Layer 14 of a small transformer language model trained on English Wikipedia (17 layers, counted from 0, width 96). Numbers have three digits each and are written without spaces.
A neuron adds its activation times its output weights to the MLP's output. To switch it off is to set its activation to zero at one token and run the rest of the model.
A neuron's activation on a vector x is GELU(weights . x + bias), where the dot is the dot product.

Input weights of the MLP neurons that the questions are about. A number n stands for (n - 500) times 0.0012.
n22 (bias -0.026): 492340622516536584715364631374326465530281644481402475484573508639653575756445271438425254305344640416288632564228487383678293436357487315705611277408603431500353625404582504311354540605463602484720582431569442707697638529458480724646437664170670724588812407364577496312403565492771517421
n24 (bias -0.057): 693555718660383508508425737673397449239301633482563460448656368445512455889521742451395460574528400684221553563463542456476560484280350532844660367692508417508567615427419242613623611504395420604562580377433464424432588488451496741361571512149388817663466360540272327420520296578437330430
n36 (bias -0.027): 563513441713580500537274464455684247149437536496657468520555533265468669611226440576683571295464515747508352724650430574754579461480590564678405431508604367439562520349464559588516355646353544445566821342376341354294661600277183548359549473431398625623500500596311484591504457459633573754
n74 (bias -0.050): 378218634410248371472500541412509486426697690251415396334670463691482569575631638573348143230509603597631313518574547509518424434467668477476538519509514454532456286605718433273436487509681392751369649756297441690346612660578570770477663429387206505896562652268746242439442437514633240881
n107 (bias -0.042): 188490404712496322277655681495665471659428614180438355878392514754473486312509528587836649675681349875533450650861481603451464482561832272434528467574528327551328348490495234641597594533359473487416400538434614295545666472440618537108317504248580657529375510368352556429652500444490360560
n160 (bias -0.023): 301792389590376193752637387686527688383585664517382541441491556443587505406748532154792387440364388429416422827407585504589316562514631277717396556528723475440438482577432336386329701333295468590673695624310505500427424770797531399399725354337327086364677525732581444694294451607590537666
n175 (bias -0.030): 983459459581476676388464274338449523668619380465214641517445579450418704322367391539545491548414533629496509721426706572762645508385557444469670412317446404574488736350573614440622335469491346738504329545451418235427263591566545587783358458439416675363550324685381548397187330939392584565
n182 (bias -0.022): 527623495122316408472333482436734429574398141377421736456944422576405287454449564599707598319451385461717518587623537381288651448132491374631575629350626321646400593771716486527727575537504379509518308697528504552616628703678319645345297548456287453471614553599469505561624190761514344459
n233 (bias -0.023): 559367680347688407409606516391329362370406453464574088316551476284560588881500412551568311684480766351553552592629652601713535404277484690640475468332673460616580426588599336314612473654346587547329630285446322517591613512444564492324423592320480645370429462532699452500660523399521702436
n277 (bias -0.024): 387603467290421364856163536537627451542515417184661218142745843348541416516729374334525479625479745280399780500426764338586582480103697609328586770385516457285600586440417648614421723379464577704638536484193598386392643500647485625092255721741814327478723422334566300505831255500651352531
n338 (bias -0.028): 615801754361547621474457389310594408585153628682470434566570691465658630423180538301520681345335480552389504375428522488419578468636342272526383623580535708664444642272546513550458768373326183590705587625604210292310512629538472446554487681644334348482343348541602424737565459542569348529
n404 (bias -0.052): 383677300612432451570574417586364491276574588508330121400595805390500636574478381525560475220592472419664441361560465446562608794517539555705189586691386477560358442234542317655674446496198437616738567618509332847617434614432552610496483561546526210429314786328653363517566740491373590457
n446 (bias -0.019): 655700433566754504667312415557672685534474574452574400456551435406418481488297699381628629459533609568485392446485345631547426439473427228458597416444709752764374664567351587519402489443597441441297670380407440488459698571421500496406511562347439589484210259262753530361394350656516511572
n494 (bias -0.054): 549582431435474652445572768279688625404407635407479512678335671513590537449269632872735468393297666476450615540280492576600544579383567287619428588380730557595417492405610561488347576709516658520441675330496545359337572492197739245438496246150336513543504729365508541466600351321470371533
n511 (bias -0.017): 304613555487617492321420611360622600319619376614625440377351395382414656540686383324463859110688569375619375525596201496420411554311593328504464245509469540692346538868749701736557369561431427542672496433603577437479398439461764353648443717505261244459690588470339391563614305623527654361
n557 (bias -0.019): 619613192572696492156283577456513182566466658379585636462411566550448543637557582436570385716457484666659586521522683483744652363561496624549652351595429424761367378269427223457504483395770696453729479370379354357611196466234857673344346392551451585573622287483390404464336479592724426383

Output weights of the MLP neurons that the questions are about. A number n stands for (n - 500) times 0.0017.
n22: 620649438331350441336454574457586727382648496795412662653512166474467390661474525449801700662522357325492488492508452669530739496340352690508388604440508729573614321361570404342406383535661147520519550265344674628458536520381575393535407227693391561654674597386488504352592680474508347400
n24: 379556646413349343500624446580634594405390893574283482459598444459510695272466454540468168627569688612577592600641493344578603693572719387402489267301588481604474595577302741358500528363652678695472468485473496519553522547425551482458504628514399330526404333446703439389372363420563320429
n36: 539493607448633434453539348478406624546497344528453738373311481616428451438687550504464508599417671330551541356351615343288544470441673175201696693459500467339500452392480578479472553221618378357507319730717654526665294504596397511592443504521485678481483484511622775563729416524425511611
n74: 580485327473532658500253566300381514592671199470800419772239500536262283562360081686637489701518591426519582349874322530285399406694105633529612406739240586514598413272627328723596696651281550593248458785500285485518593562346404597384767519565437556573433474595626450655607386709256639449
n107: 600479599477272410464449480569504500539450374680573451752571454405569341362512534651303558711396477484463721520554040334509525475454544378569730741535470563612697447415495603623562438508589369467890681150504305607676400508551668480536356443234384480267698292156418487599543641577413532512
n160: 610413649573181455460347509625562522833428495608896680514366435475546643236356463446500594437594431725531726540422668655625495537585337433294588433097538407500204572761515186351474461469589551514457617662119281710340284630268482422805513388504734648413593519594500430473543438572340683277
n175: 313523396576721439730634440557485519357651634341484469531516256610579354371507603657440588500576566386427381301391319484439431579395489806732600686813544298627739300737297496597351588341456405406416581520694515628460621431370485526581519531541551256344368569288488397693678542460348419548
n182: 484570617599877829690500353576575560450643180505292284557471451522361673524406625644536456716212584458508387571321464316577448263629720705652516692296332598527549492469731457426294523726571421442427508457489703683442680500621448376481386308375394461693267517393350487435568369454365477648
n233: 439693394374782469366581445510369514574533474509437545535443532568392511385553522559521554371315613883608567510504447540275405496484473664510469752579493199275525335413423547405503557500271533647346463730539520557577475315571409648547575479677479544589693586282327380553752472318425456517
n277: 177599763452475358360332450566309424798424424532478977510317218585495469036596468617395439546466156632596485465686761415467725442476615435217708357457596402584479505505297599381573384545357526516534647398529376593515625363782582436648217510926728746547334690339100749556866485250510377579
n338: 348577395644612384559430512587275421458481555837546731367508418433335549476485554428693749647508424638611568461241400346457456364575688568674574567365400592461455564299553427314466622642152632721408585348436663350508215659395824658431290476566427685394780619472464318476589492515423350399
n404: 640374519409040608304384484298378773500541470223614576427471910370373742516421579472551640770553561377488456379528380658496456558673567487321682620654621474399582440549235624457333363492375463287313585487575465476771313552527568542604445600527524454822560415247609753472589532398435527438
n446: 487306404428414457223688662503516335459540465380410644530520574652331433636592531395468356507537569437382579407450553439458520547485651633627538620515623483196587253594460573322590566481486449373732380500546398500509523556595664516646362529500480456647580741562371486642694477354457456484
n494: 492321362378493526513500538751347436558388395414559778635531289388613350585597335564318538521678268273389689420561440562390577620500424253385546781480339483630381435378448355334370602145647602311664674550613609265660566346567616537409483410646408463710676527700617424552437559958718376592
n511: 422703321447789190610365539539528425313634458631643552694390525489743512528324628436331596619327443286484596735363356492513640397549500305468740612414500459422377544705522550334598538343637273162386562357556566508542394492570420197500757679636581485626426453464343566705601543621415312581
n557: 531447612500972659723539327575728799588634183645382361556451422400552467622526678571402395429568489313381436664335400521121600315459410619298365500440475699477504576421566419492519602504268249471485296340481492387542756377624313485431461433442674538305392720496624500745601752556452531585

Each question names a token from some text and the token that comes next. It shows the vector x that enters the MLP there. A number n stands for (n - 500) times 0.011.

Then comes g, the gradient of the next token's log-probability with respect to the MLP's output, scaled to length 1. A neuron's effect is roughly proportional to its activation times (output weights . g). A number n stands for (n - 500) times 0.0009.

" it", then "self"
x: 574541503616815424569619404606528422411614493636760367479626513425649380533411446587434281470461394329553425463527574482313271510450435435407626441401471522462600314570509514520528571536655620471498596385367615475591534442371571405502432615403547642492488431596360527467449652506453468478
g: 591548471409344349391650606466536655477481637482704698522532456388656212439431603560592237455442595304412605309533503546594496299669420446329490634320608630485439574388385557360386539516443546512619599318572382657466514426573492500467605368289603630452602619357572670391644503448599708462
Which two neurons, each switched off alone, lower its probability most, in order? n22, n446

"all", then ";"
x: 514478389515841422464485508681500385434599523546619475667489480438584566537470448645412338497531277528557362420569517441346368493546480673534565387540439569398674369471558567419516563602492591398377515407451674616346580471533460306614431475518762661573386404468421423517524479420452440449
g: 550505572583436520615399472351515334527339475616645540634523507456563510569352381336485697311558383544631367777410417681640495487710428472454624619362421458483656427693313497635577455422325430411504574376647471398484564522290634492610712433444588276628564567526361236604551319460627523430
Which neuron, switched off, raises the next token's probability most? n36

" the", then "y"
x: 453465435617904492623472399547546492424491609631482333566647564425576383609470431544423353520495765478563419493542509457341262538464476550506479481560539537375705355383527487541413573438578587489508502474410464462381481464469448411571450567495481590499396489590398633437327700472486486482
g: 356515786533467331717315488436446542466460435364398613328520405583436527368678455378526549529635468579648612527759554416456696553469634543428577459408557619250741613465531479471451464528344475469388492563318387392315485461516247477409391401779627468707603498606462718479535583448450420543
Which two neurons, each switched off alone, lower its probability most, in order? n36, n233

"day", then "time"
x: 534443439623866380384455415632562450541671449683471429471535484465400446547440584525420364471515442337632452599465470512278425618567375502467634347455400418419676342515485649536611601493503447362573473430553710640490457456441485416615450487499553621471518427488387460518523685522347462547
g: 530547504773428476386420522566391567568378436469515466562481575573514507406423509369545521684357216584426560504255651646535606551358383543569500732522663454374595528504524551556259445574392459408447425332372504759485498543530263579785469464355529432480564503573386581325578763411388761516
Which neuron, switched off, lowers the next token's probability most? n24

"n", then "c"
x: 511526421554483381505553364628717630489451374530420612474663545411611583580499494630365412675585490380779401480436630504472452530459519549472530467510513563416402500468603573498495739522627679546372420387421723471404624386501405461521512464449437694612505355436343532476385451473388194251
g: 325414460699503252512601567740479473406324694529325449472562446274564475536712568507470379394508536684388447390408413450432691736564322437485581349728364513648397619566508603579530709593506530356433505278415537469593448508561732466438590564380606592367446375433503413484362672542493650466
Which neuron, switched off, raises the next token's probability most? n182

"in", then "ment"
x: 525460406369766403613593361617685451496701380642413532571621523418644477608472575591447509580406594433748381522437577632344395467505464632461588441500554413470522400586515596501529609544506481563332433572438537381450544440431458300394491464460587618524550275415373550498407649379352348382
g: 578581272421394393604612337538686645758358418659502455521408540580437455369426653454482418411478740484487627658350433641604553549546505428595492367473415534328507389417675602687457502476455685565443527525480568450517333572544384379382500352574374586747458358674371403407837398446313551476
Which neuron, switched off, lowers the next token's probability most? n233

" st", then "ud"
x: 487423498795740466549576416586597418301521551572407441556632574423660355491450308480619290504574638401684385429483513507432565581473516423480578538473277555533602405593632512344465529544605569489545489529485593476446616269465380479661548545468520522449373329469423563410432687428422350467
g: 385566389641467779423670599546570497571282641454553364545645405431517590373515301400599588541522475301391730628563373497448477521640538435681534550608515318264522412415511579582229389764483583255473406643482511539529431643639590445449397450620327597499630366460364547486504396588553534324
Which neuron, switched off, lowers the next token's probability most? n404

" lead", then "ing"
x: 515423462668842436603686443707410396468634454619373489452597449363652456488416520706425355489496436444695403465573574440279227552413399444497586434605445502483645445503504485439609598468499549491571553527450555617423536462450427372476462522446642456515523405437337565551374627526407529540
g: 529546501473462503394576599468530503589628460250295583418704651383672530656529564617636488437573329619609571362673608529410546386501668480390327496551548558339386591419492450140516343598367521555514598561329495607405636608382640435423618500438673544299250507516649553388413703372430509385
Which neuron, switched off, lowers the next token's probability most? n404

"ge", then " of"
x: 530403397607790374541448543521532311534639270668343393541505500503566605459440508522459334436513478416686485557492567530306449511573413387389557358554584500481791385502468634588500679396504582406455514560475635515409578509454560399415368412497562643546661597495317544462520544424379440557
g: 742603396735553681495528362451467445510217510584491679463392502555432524453459383580435599658424298460493427513465613518527408541097563389644532499475688479445586419548722461580431404382460468375346588402370285485484513498491888713637548467545472576576381550473487501572638468399445458523
Which neuron, switched off, lowers the next token's probability most? n107

"c", then "al"
x: 552526491548622371608625420574683391354456279642337664658701603474697412459362468402436447586626410363590471424498491529418322541442566617464520589401409494607511515426480542459565545565575649579407444307537507701335551439307267422562375576500510566603561578511563559502341524546369549397
g: 473391603464367557584331403517470490543459475587474575499505495627538503559511550795633418524609610349435547489406472429537529606392300512487421407243559624544430366425693283519404128411625534460414439435518599703329627525433359493635415369559515472633678660448383577750721725533366444542
Which neuron, switched off, lowers the next token's probability most? n182

"on", then " engine"
x: 690509364592853402561462320561570476507575448537427418555680512560393519628526424518383469609561434365676506462416500365374286446437435439512632444648538560594600375551455665499498532511559510421392390446437616538312532445442387467524443512649571571545606419564281574477530556435468474411
g: 355284522304603518347484534653639451559535665640343346606446561348649388615498567516600633600546603415538594363516531548493537407611569636405606426559510523525674512563402631403380328224611329590567544648528259328498415551653397562760615423532458485394380554627330342486255403449449583607
Which neuron, switched off, lowers the next token's probability most? n446

"script", then "write"
x: 494484554507788530541573292589481380377644430707483467661562590456577567451518605616539336513492333449506458504684384462372355623623438465488512444658571470492571272552387695521539609474531465286423586505406666425420607450452487399529492533422597579469559447553345388401375588383501438489
g: 543397527530470531469390509440311373570508673440717442557572375586534416532603426451542269724377567546571415263391347459553565433582416428339553534722697697417360674591292630359577543389463317641471370638329570506399504538479369749606489558371490514577481482330339612478705626605651480547
Which neuron, switched off, lowers the next token's probability most? n36

"u", then "ri"
x: 558435487579505462567615456508747511479524326505417500579462582410529598508329562470394411615509412245682470369507556600466417449457449584419525432671547661515614472570430696512391664498694596513317521566394532535437522371366456399589416489482623469420530570683322651283516708418362303443
g: 358386426680508634436617505376410592667507361497317575662459473684643525420414483524541473433425483470623339509450497775434572479339573436569487246630423571364651559491533461452532299398417633378588395570725722438387564609495612610425478384617441600253515423522499454346672439785579497272
Which neuron, switched off, lowers the next token's probability most? n494

" a", then " young"
x: 455421452659904514587518357489596477453411451659447499605633520344676508472507407541434321437517703508588431449431497431308372587477537592488592584484599440436595365412592585614388578475683392397387529515470585369543441403510455493512589454510465564515567482568298460417450588523396481488
g: 456689388765389483495570635371441567371618525474606519478429478474434403594629513297306466541612574552450470531482433473445482675531526478599525689644592404390617608524296326362355357435568142581350605652571398727461388608514519782424333577733483558550342370523375534393512486509518454619
Which neuron, switched off, lowers the next token's probability most? n36

";", then " Lo"
x: 552517445498855532632667336485555377572490467884495499623560510456505361572540410506504333506426392444586453447478490331355449561384384514455548467508542583536687446518719486606583525552537423466471484407450593418574463370377448459599508450611453446469561448467423450571368465512449443479
g: 527404519622424604473578594555357528610366430572440519670479637553582411612584524509574491342305579587314575396350556597478554452424397669538577547338418549695603657335444339536254424517428520589413380716383426440370586405558607523575443743327483673306485717482604414629505404686288561240
Which neuron, switched off, lowers the next token's probability most? n338

"s", then "s"
x: 551483457535666509398586469700599370374592457482382716686351571571531578496469458677456349446368379442515444566709647472342596434588417536490470462451625587478496504437470593474575531645505389316302380362551728480371498550599375489614378343518571673593530351439526556530322599508456421388
g: 255467491368452472485391613634528521540867422677581388493590630405597659639701401537463539593506476427538444704513450450444309458701384531327596339623433390540353479610444533506525544392493671562588392465412579508446579410571283319260473363480478659357790483417559582550455353581488387635
Which neuron, switched off, raises the next token's probability most? n175

"ir", then " second"
x: 521378471532843511453623418581515470464606363808507436571708446446528366450412534433478457460521635427550429530426494474392329612414482565494498600609617317465558390515519552539454582498613551496383421384409482585427347466471481401576488435520641541358532557649412557517358683465596495312
g: 444431577519431368260425662568652470452325576695555328437313576255644516591603519526458356523470569660366544568533548490664330306364449358544450584470638567463538448375504281646534602540622536403436569425439538734723631231617425428516594444534549596390473362493718687589384411669439506430
Which neuron, switched off, raises the next token's probability most? n233

"v", then "ue"
x: 454624588610614411425676524721559530341461376581334632558643751391581521435455460486518295450505421404578263479601490451393505550582533578447507377460562567454550296496353487614583655524631682482550563550439601456672629312393375485530517520620515514506562288457429529411331557418362408402
g: 449658495292423492517393514486444504527437605435511285523549792466573566395629412583555347524444649713589517446413413368538425391441567530408500479592714573402553511433590375247620617647450546594248671427534568518590625599378232585519350651369640371309402502642343550577509614550332711405
Which neuron, switched off, lowers the next token's probability most? n404

"ated", then " program"
x: 564440377574908494628644293471683396541618431654468383569540463485593501606519392503425411519535555372553366571482487486424305533474394587300689417434444411483597320572512557548542536454550443533553545507501618555518447399469521352522491543612606497538564390491374528399370528505414504432
g: 455432629382514504407392559565617473562403596574428335488327740620737561411304647692547541701517658418450687454330393527417546579514448461437358510659427392496489301440434620476429389387462440558649436777701499460333603440469549465711544411519482441403514475423314461260501532350655736641
Which neuron, switched off, raises the next token's probability most? n511

" Ma", then "ke"
x: 460480528409728540523676282625575677519583389544307404578618553516656410450583496570504288352463335490508538595614444469348476556570447641548535353566641595495540470516484467720529501416546576437413510523497746362451499353487227469585343400465403564494541549627428403417451569619422384473
g: 500399477577514626641436449428446789412639590541425467638262623574477546518558344570345372631498436755670740478703471408387419430547522511611430742510464575581584464289646524497444597560183599488449536660454497496575348338281419545454427497446468352609560371352524509639473529291529460335
Which neuron, switched off, lowers the next token's probability most? n182

")", then "^{"
x: 573575478510872491647529463539609462493494377816603609651474506403493530420442449591444412499419375345518445474650564376318396495566441463376488335573519521477591451507685598618586590514591476365425529468483592492382468354495561474572478479502469462470581472592351348579452479526377414390
g: 445318550423465454474461583427645575557397361352409443599493652702651326442545705409653418700421577528401599530214631458433538581638448641530589621514486547393671609631521459509626437325491432326604422474620350466518557494510359466321599355411533364520511686439446296555662273347645768445
Which neuron, switched off, lowers the next token's probability most? n511

"age", then " ("
x: 455461437592864334607563422624627357408695369716502457581505602485568503555440452550539426466421417300662410569492474550373378608479421465464616418507385486543597312532541613574609510361457479492522566507421572543482559393371576399413406370587562543566595480574379514520409632458475345435
g: 554480537314444568538321445521654484545361507612537530564371503745717561565506465572479589424315311604490481515407586444508636705366472537514577457627412522445561440562541450534314539372588537456452252471599351437704595574414506440375644687510823340496415688547462286530333134564461591481
Which neuron, switched off, raises the next token's probability most? n404

"s", then ","
x: 565450511497894387558420344492606324498519360667450554658497513473513473453439422566571418521363317413660564660587585468342533575615498491386464401538426529517590314516469591567524519483633481574354366300549587512409461449466463521563454453528628571661643418504463543496317502502583426351
g: 499453349489571501418514452490497451367660505486478545483404391344541323689566430443421476515629204408425581808539592748396444550264539269562547549424310443565451504487434749445612599638540563513590423614666466442666619628592304526433467469513527422583285616542427691501624530203592564391
Which neuron, switched off, lowers the next token's probability most? n557

" I", then "r"
x: 378473344655779460409600423503465445424560403572674546547491576441548353549307476581454401372480549322599571497436524508263442620666584549523555382554552706427578416441459436730526605465685588490427417346528634469424432433414420371537399531339387518650604584571481483570530566594477438388
g: 425639388614446539575573642595226558524534497476484557475295672417696395521552459528448321448484753506462217542480411716728577562374490350527553438685372470541419355317699402393506426436502521266675702531611510651475543648400552466402501468537465552643455450399395371408484577738615391389
Which neuron, switched off, lowers the next token's probability most? n494

"ed", then "ul"
x: 487381517537653394489454318533583411493396536405608648589625577529492564584515481465378325540522346451498465483649389420507281451482399556439602410673507555569612431418411455547541499583716766456492556444599712510480574422511463377603370535605705648422564310542346503433330655369315560419
g: 457434457537461493392617453737705620513756511520326695526398671543285473562412756310553457454587343356570494341484442543586348461561563599526501442352358429233558441381488530632542400396496618543590505453344568471496454570313522519532420553734478605636329553706386516676412264474585437674
Which neuron, switched off, lowers the next token's probability most? n22

"mp", then "or"
x: 588533493448618394641612364658641635391601528542463536400575495423601546562529516653422285543522435445477294533492570646492425427557321427529486546599544440448684424481424464558415602423738751501409524541492676440437530448291484460586427409489620631567454526503317666453311486446399236341
g: 596487533294496492892507580387483386491302563555292556557581619447557293472672297535743529639455470556384513302632572497562295582471366330477505338510649589424393570410506629457438616419719465444601386637475475354448694503529538478508552653474578612467378314268557406436569656587447500544
Which neuron, switched off, lowers the next token's probability most? n24

"ber", then "w"
x: 642330487582825357601543531575588364537646337628412474564512519467572367482570407665479334513429385423594461440456581410492528534454560605431538380587412533651550272602495566602561408472483607555381454389440451628472449373498396363504530424410619611639681450538477507458482675441330377377
g: 243281390654595507339505391462390659462641438375473430494604322500460497660547563433547428445518464436416687436456607396666804635738654546627481472623652488315515688509577476481496336566405502348578491426448543503449494472443612459584447617415490318282412302476417364395624731659669621513
Which neuron, switched off, raises the next token's probability most? n233

" its", then " "
x: 549545466520934548544526360572617500396545451687510384584594438359522505566388397525429425503474618444557514437402482350301273566451414541514568597491488408471657391452536616561462627466642456609483538449400458445466538489474461462586511412568522641442436449542476490476352703507481422459
g: 481389343661495537408647411464403474505623443487388572441552551604422510521587621547441504512500593380653416242571435479379473479681424614624408648268439606401392286828528405532528426317648521395614447580558539524460635664600345498564232415743504421724597629702329412395365440427539453585
Which neuron, switched off, lowers the next token's probability most? n446

" the", then " comp"
x: 524494427621948460569527444650598467499483523680478424562599493377589432542471425551411411522528711480598460518511510419316255560426425560490567479435436459432698393429623526582436509480525469523551563427467496411447490475493484406543451541541501616480375496533427527404243639483460416463
g: 493549298461531496508373526485721317566509496438508413287645631691605410465346282438596677510430576352418447757663360621450516551592550462386465527442535411583650476580660656347383594564654464427700510478367582420389601219490452408589676380488484479461601544360364286509518446536419731692
Which neuron, switched off, raises the next token's probability most? n36

"s", then " but"
x: 555445480509888498463521396492685437445601365637443502576507532459546471523393395529482398458446361384636493593650503479342446646425464330488488457470427497606612270509580694592486574416496420427523514355535631448491545497382571450549493436567643585622534424528359445569416676407548468289
g: 582564445680496517725425409490573499641507482521557548626465629327388374302557432206233594543385604618629452461447483313444384511612441340637530455479518541633614610498709528456414625583515381410598447458416552573562355505426440365500418706408528335602732773516439283371393431691382557640
Which neuron, switched off, lowers the next token's probability most? n511

" de", then "ter"
x: 480333358579790517415522468541527551543557518653434592534676479547685473417407618502462248471486666352474407453408587417506461552504538464495357506408297626503646534567537569596460630445560515538388553517488677483422517457349350459504429321439446757634452467528377526421361636613418413457
g: 489764610167424464466677427571472457662467465554477509442446624612549582275338589557514591433365552580399533691425425607619489222495434453333493716564658503613689499525619418418438479422390495540463400497263393580683634682419385679232363472463466544448563493509379485388716519524443552589
Which neuron, switched off, raises the next token's probability most? n494

" Le", then "ster"
x: 516337419453804394489531543647520652456508466565574480445746460540697277508541442572412309449474471381602644406555626468355550578642500510416496329517464706490667456494480419570597533522512496554416495570439546457442542381542270254653434488362441599508420432506574449487569524564359378492
g: 424499536204434490575542570546488567568679259485597515550611670376329659420531658579521462467439354667500602458415349646569282567368426375589649482539578417519507598299409443560391546433549481573419286495561595286397458229455444505647637446659430730664624590632451437321668493570375652450
Which neuron, switched off, lowers the next token's probability most? n233

"s", then " or"
x: 590358481554957497541477429435634389454567388611491423582530497408549506515371419532519375526485478421609496591539476462298378649485448364484569416478514490538624247513500615525505571423562502417474463453529584454482467473396533438606474452621631577562567443564294426558420703418560521421
g: 526576551330500348561444451557653548651479642443403437577482456451493396295509506317518676341504457595725494425478505352608250440496314557525642425370576525424633491530598671553588639427508471473485496519351240558493280822338547456370457483693505454808371642425458440556549510770447591498
Which neuron, switched off, raises the next token's probability most? n557

"n", then "ology"
x: 624507489449643362535533425572610516491504401461458514516626626462639407514505443530378413536582441332653445366620681451403352588464350540464590562654536504629529471545498603633332654401578787413495601505585658423332579429289391499582471577458559515547614246563256509454404537374386435331
g: 312839431438372603485475593436582547450447504600593384574576660425465369709410459634619254599365429446690408451564587533344395529579526345459681476533340406502509395393334445584285495561484629606555394489668418427680193681444407380556650597336381535565563701452526635509570539428543446579
Which neuron, switched off, raises the next token's probability most? n277

" &", then " Bo"
x: 615487424681886463520562365616515267570551524693678520604472549458618425519434409555401366464447410406629552434398574401332402522607527647527468380481528589484663312595480479594481405484536551541414411487501405463469458421427349453511375577476471602501588588546525490594405494512404476344
g: 581309597446541417518596545424374703549591492475542581658358221385466480414607587518545632441492520373613419331325381440457680477643455708529371474440541589713444530582473593572387452374509473384417531672452365516337676463500542328663649699555466638439283614315483614697332723407324469494
Which neuron, switched off, lowers the next token's probability most? n557

" sub", then "tra"
x: 487435447453803457514524470598531574531677499558378483582717411477577304533461538483472314390522650371425431396617533558408334485435395450569525478669494481404596608577508642614492577337697555438463459552518767521422491475447476495606408233418499611543501401510350431515492625518356360501
g: 521639693435491356429373404279371567462568475391537497424533437444368649232482407450653382583556320555644532381493491649404703487442208509514372543498456668696671452545665462316705584438389418372456545602543547410582342628566503738643461424533417641510421431652583411570289468586528669627
Which neuron, switched off, lowers the next token's probability most? n74

"it", then "ute"
x: 535579502604522425565514267552696531472503554434509460575595519431568611521507472591600316544565514319478349513533432444484327443624584499441626486558487516643499462584547468540455786622569634559465496487505606383476698503353454342609344404563579626501477405606344573357446548401281201241
g: 531489667372355363521560567567457598459606545707497378513404385527509635454463569347543610480521623462395561391489386338505388462662332471420501454484569511589549550429414624538476710460309411724454322649266410379897427478438182608523519638711414572632508495565425705499406375465435574643
Which neuron, switched off, raises the next token's probability most? n494

"-", then "di"
x: 378402410531784580680568441628599471524610378519471382593483466503515436451425517487420342500517532400626455441416520531398469583572420362462406466531404827497569356652583500601392540405525422525463505459553577512376494469468233418559529460643537531498445565551365582508421793447490570383
g: 304446386442477398437449600494617616760319527506420486392637348622369404599386251541454575487544587461426587533414506551566747479315358551524676348471515458428354469596468661701526579399632488667706526453491395628490612597685567540472192430479423504464516554564534122530434640629442487559
Which neuron, switched off, raises the next token's probability most? n404

"vi", then "ation"
x: 590458418542684366538649454583604628371566472586306518604625592591519516583467438477388334524493417346629278415720506655470447531443374520580321344664512470528497367331503528616568501536484651511515542511564491555497500491650294289576537538456546509614444588485356464598427562578279308375
g: 791635568418364425500596486615615302397501481583367382476518546211411682693486565286695569668451501449587472376584455323532567533503560487516392637482586352442485371655494602369386691679462662630548433567426442566551524376311543310546511604325650480624373553556573525472352419214445571509
Which neuron, switched off, lowers the next token's probability most? n404

"el", then " College"
x: 613339522519764472504521419689626358499508262634462479598591446425496336509474547609426393416537453376664522606479564444508461506574545543472399275579383506575609447444424576705483634395621582671310412419530521568445625499515452499510380458530539596626534409501397552468137501508514478410
g: 675563348392499444522520470526350379488524554594374695557566679465583562427474512576358512252479700447545727663473489507487552437332562645518565678585586389492589545603324671525352463505415303596405196693571539580193305376540434600670530409606447485316455528542567395332569562385477664438
Which neuron, switched off, lowers the next token's probability most? n175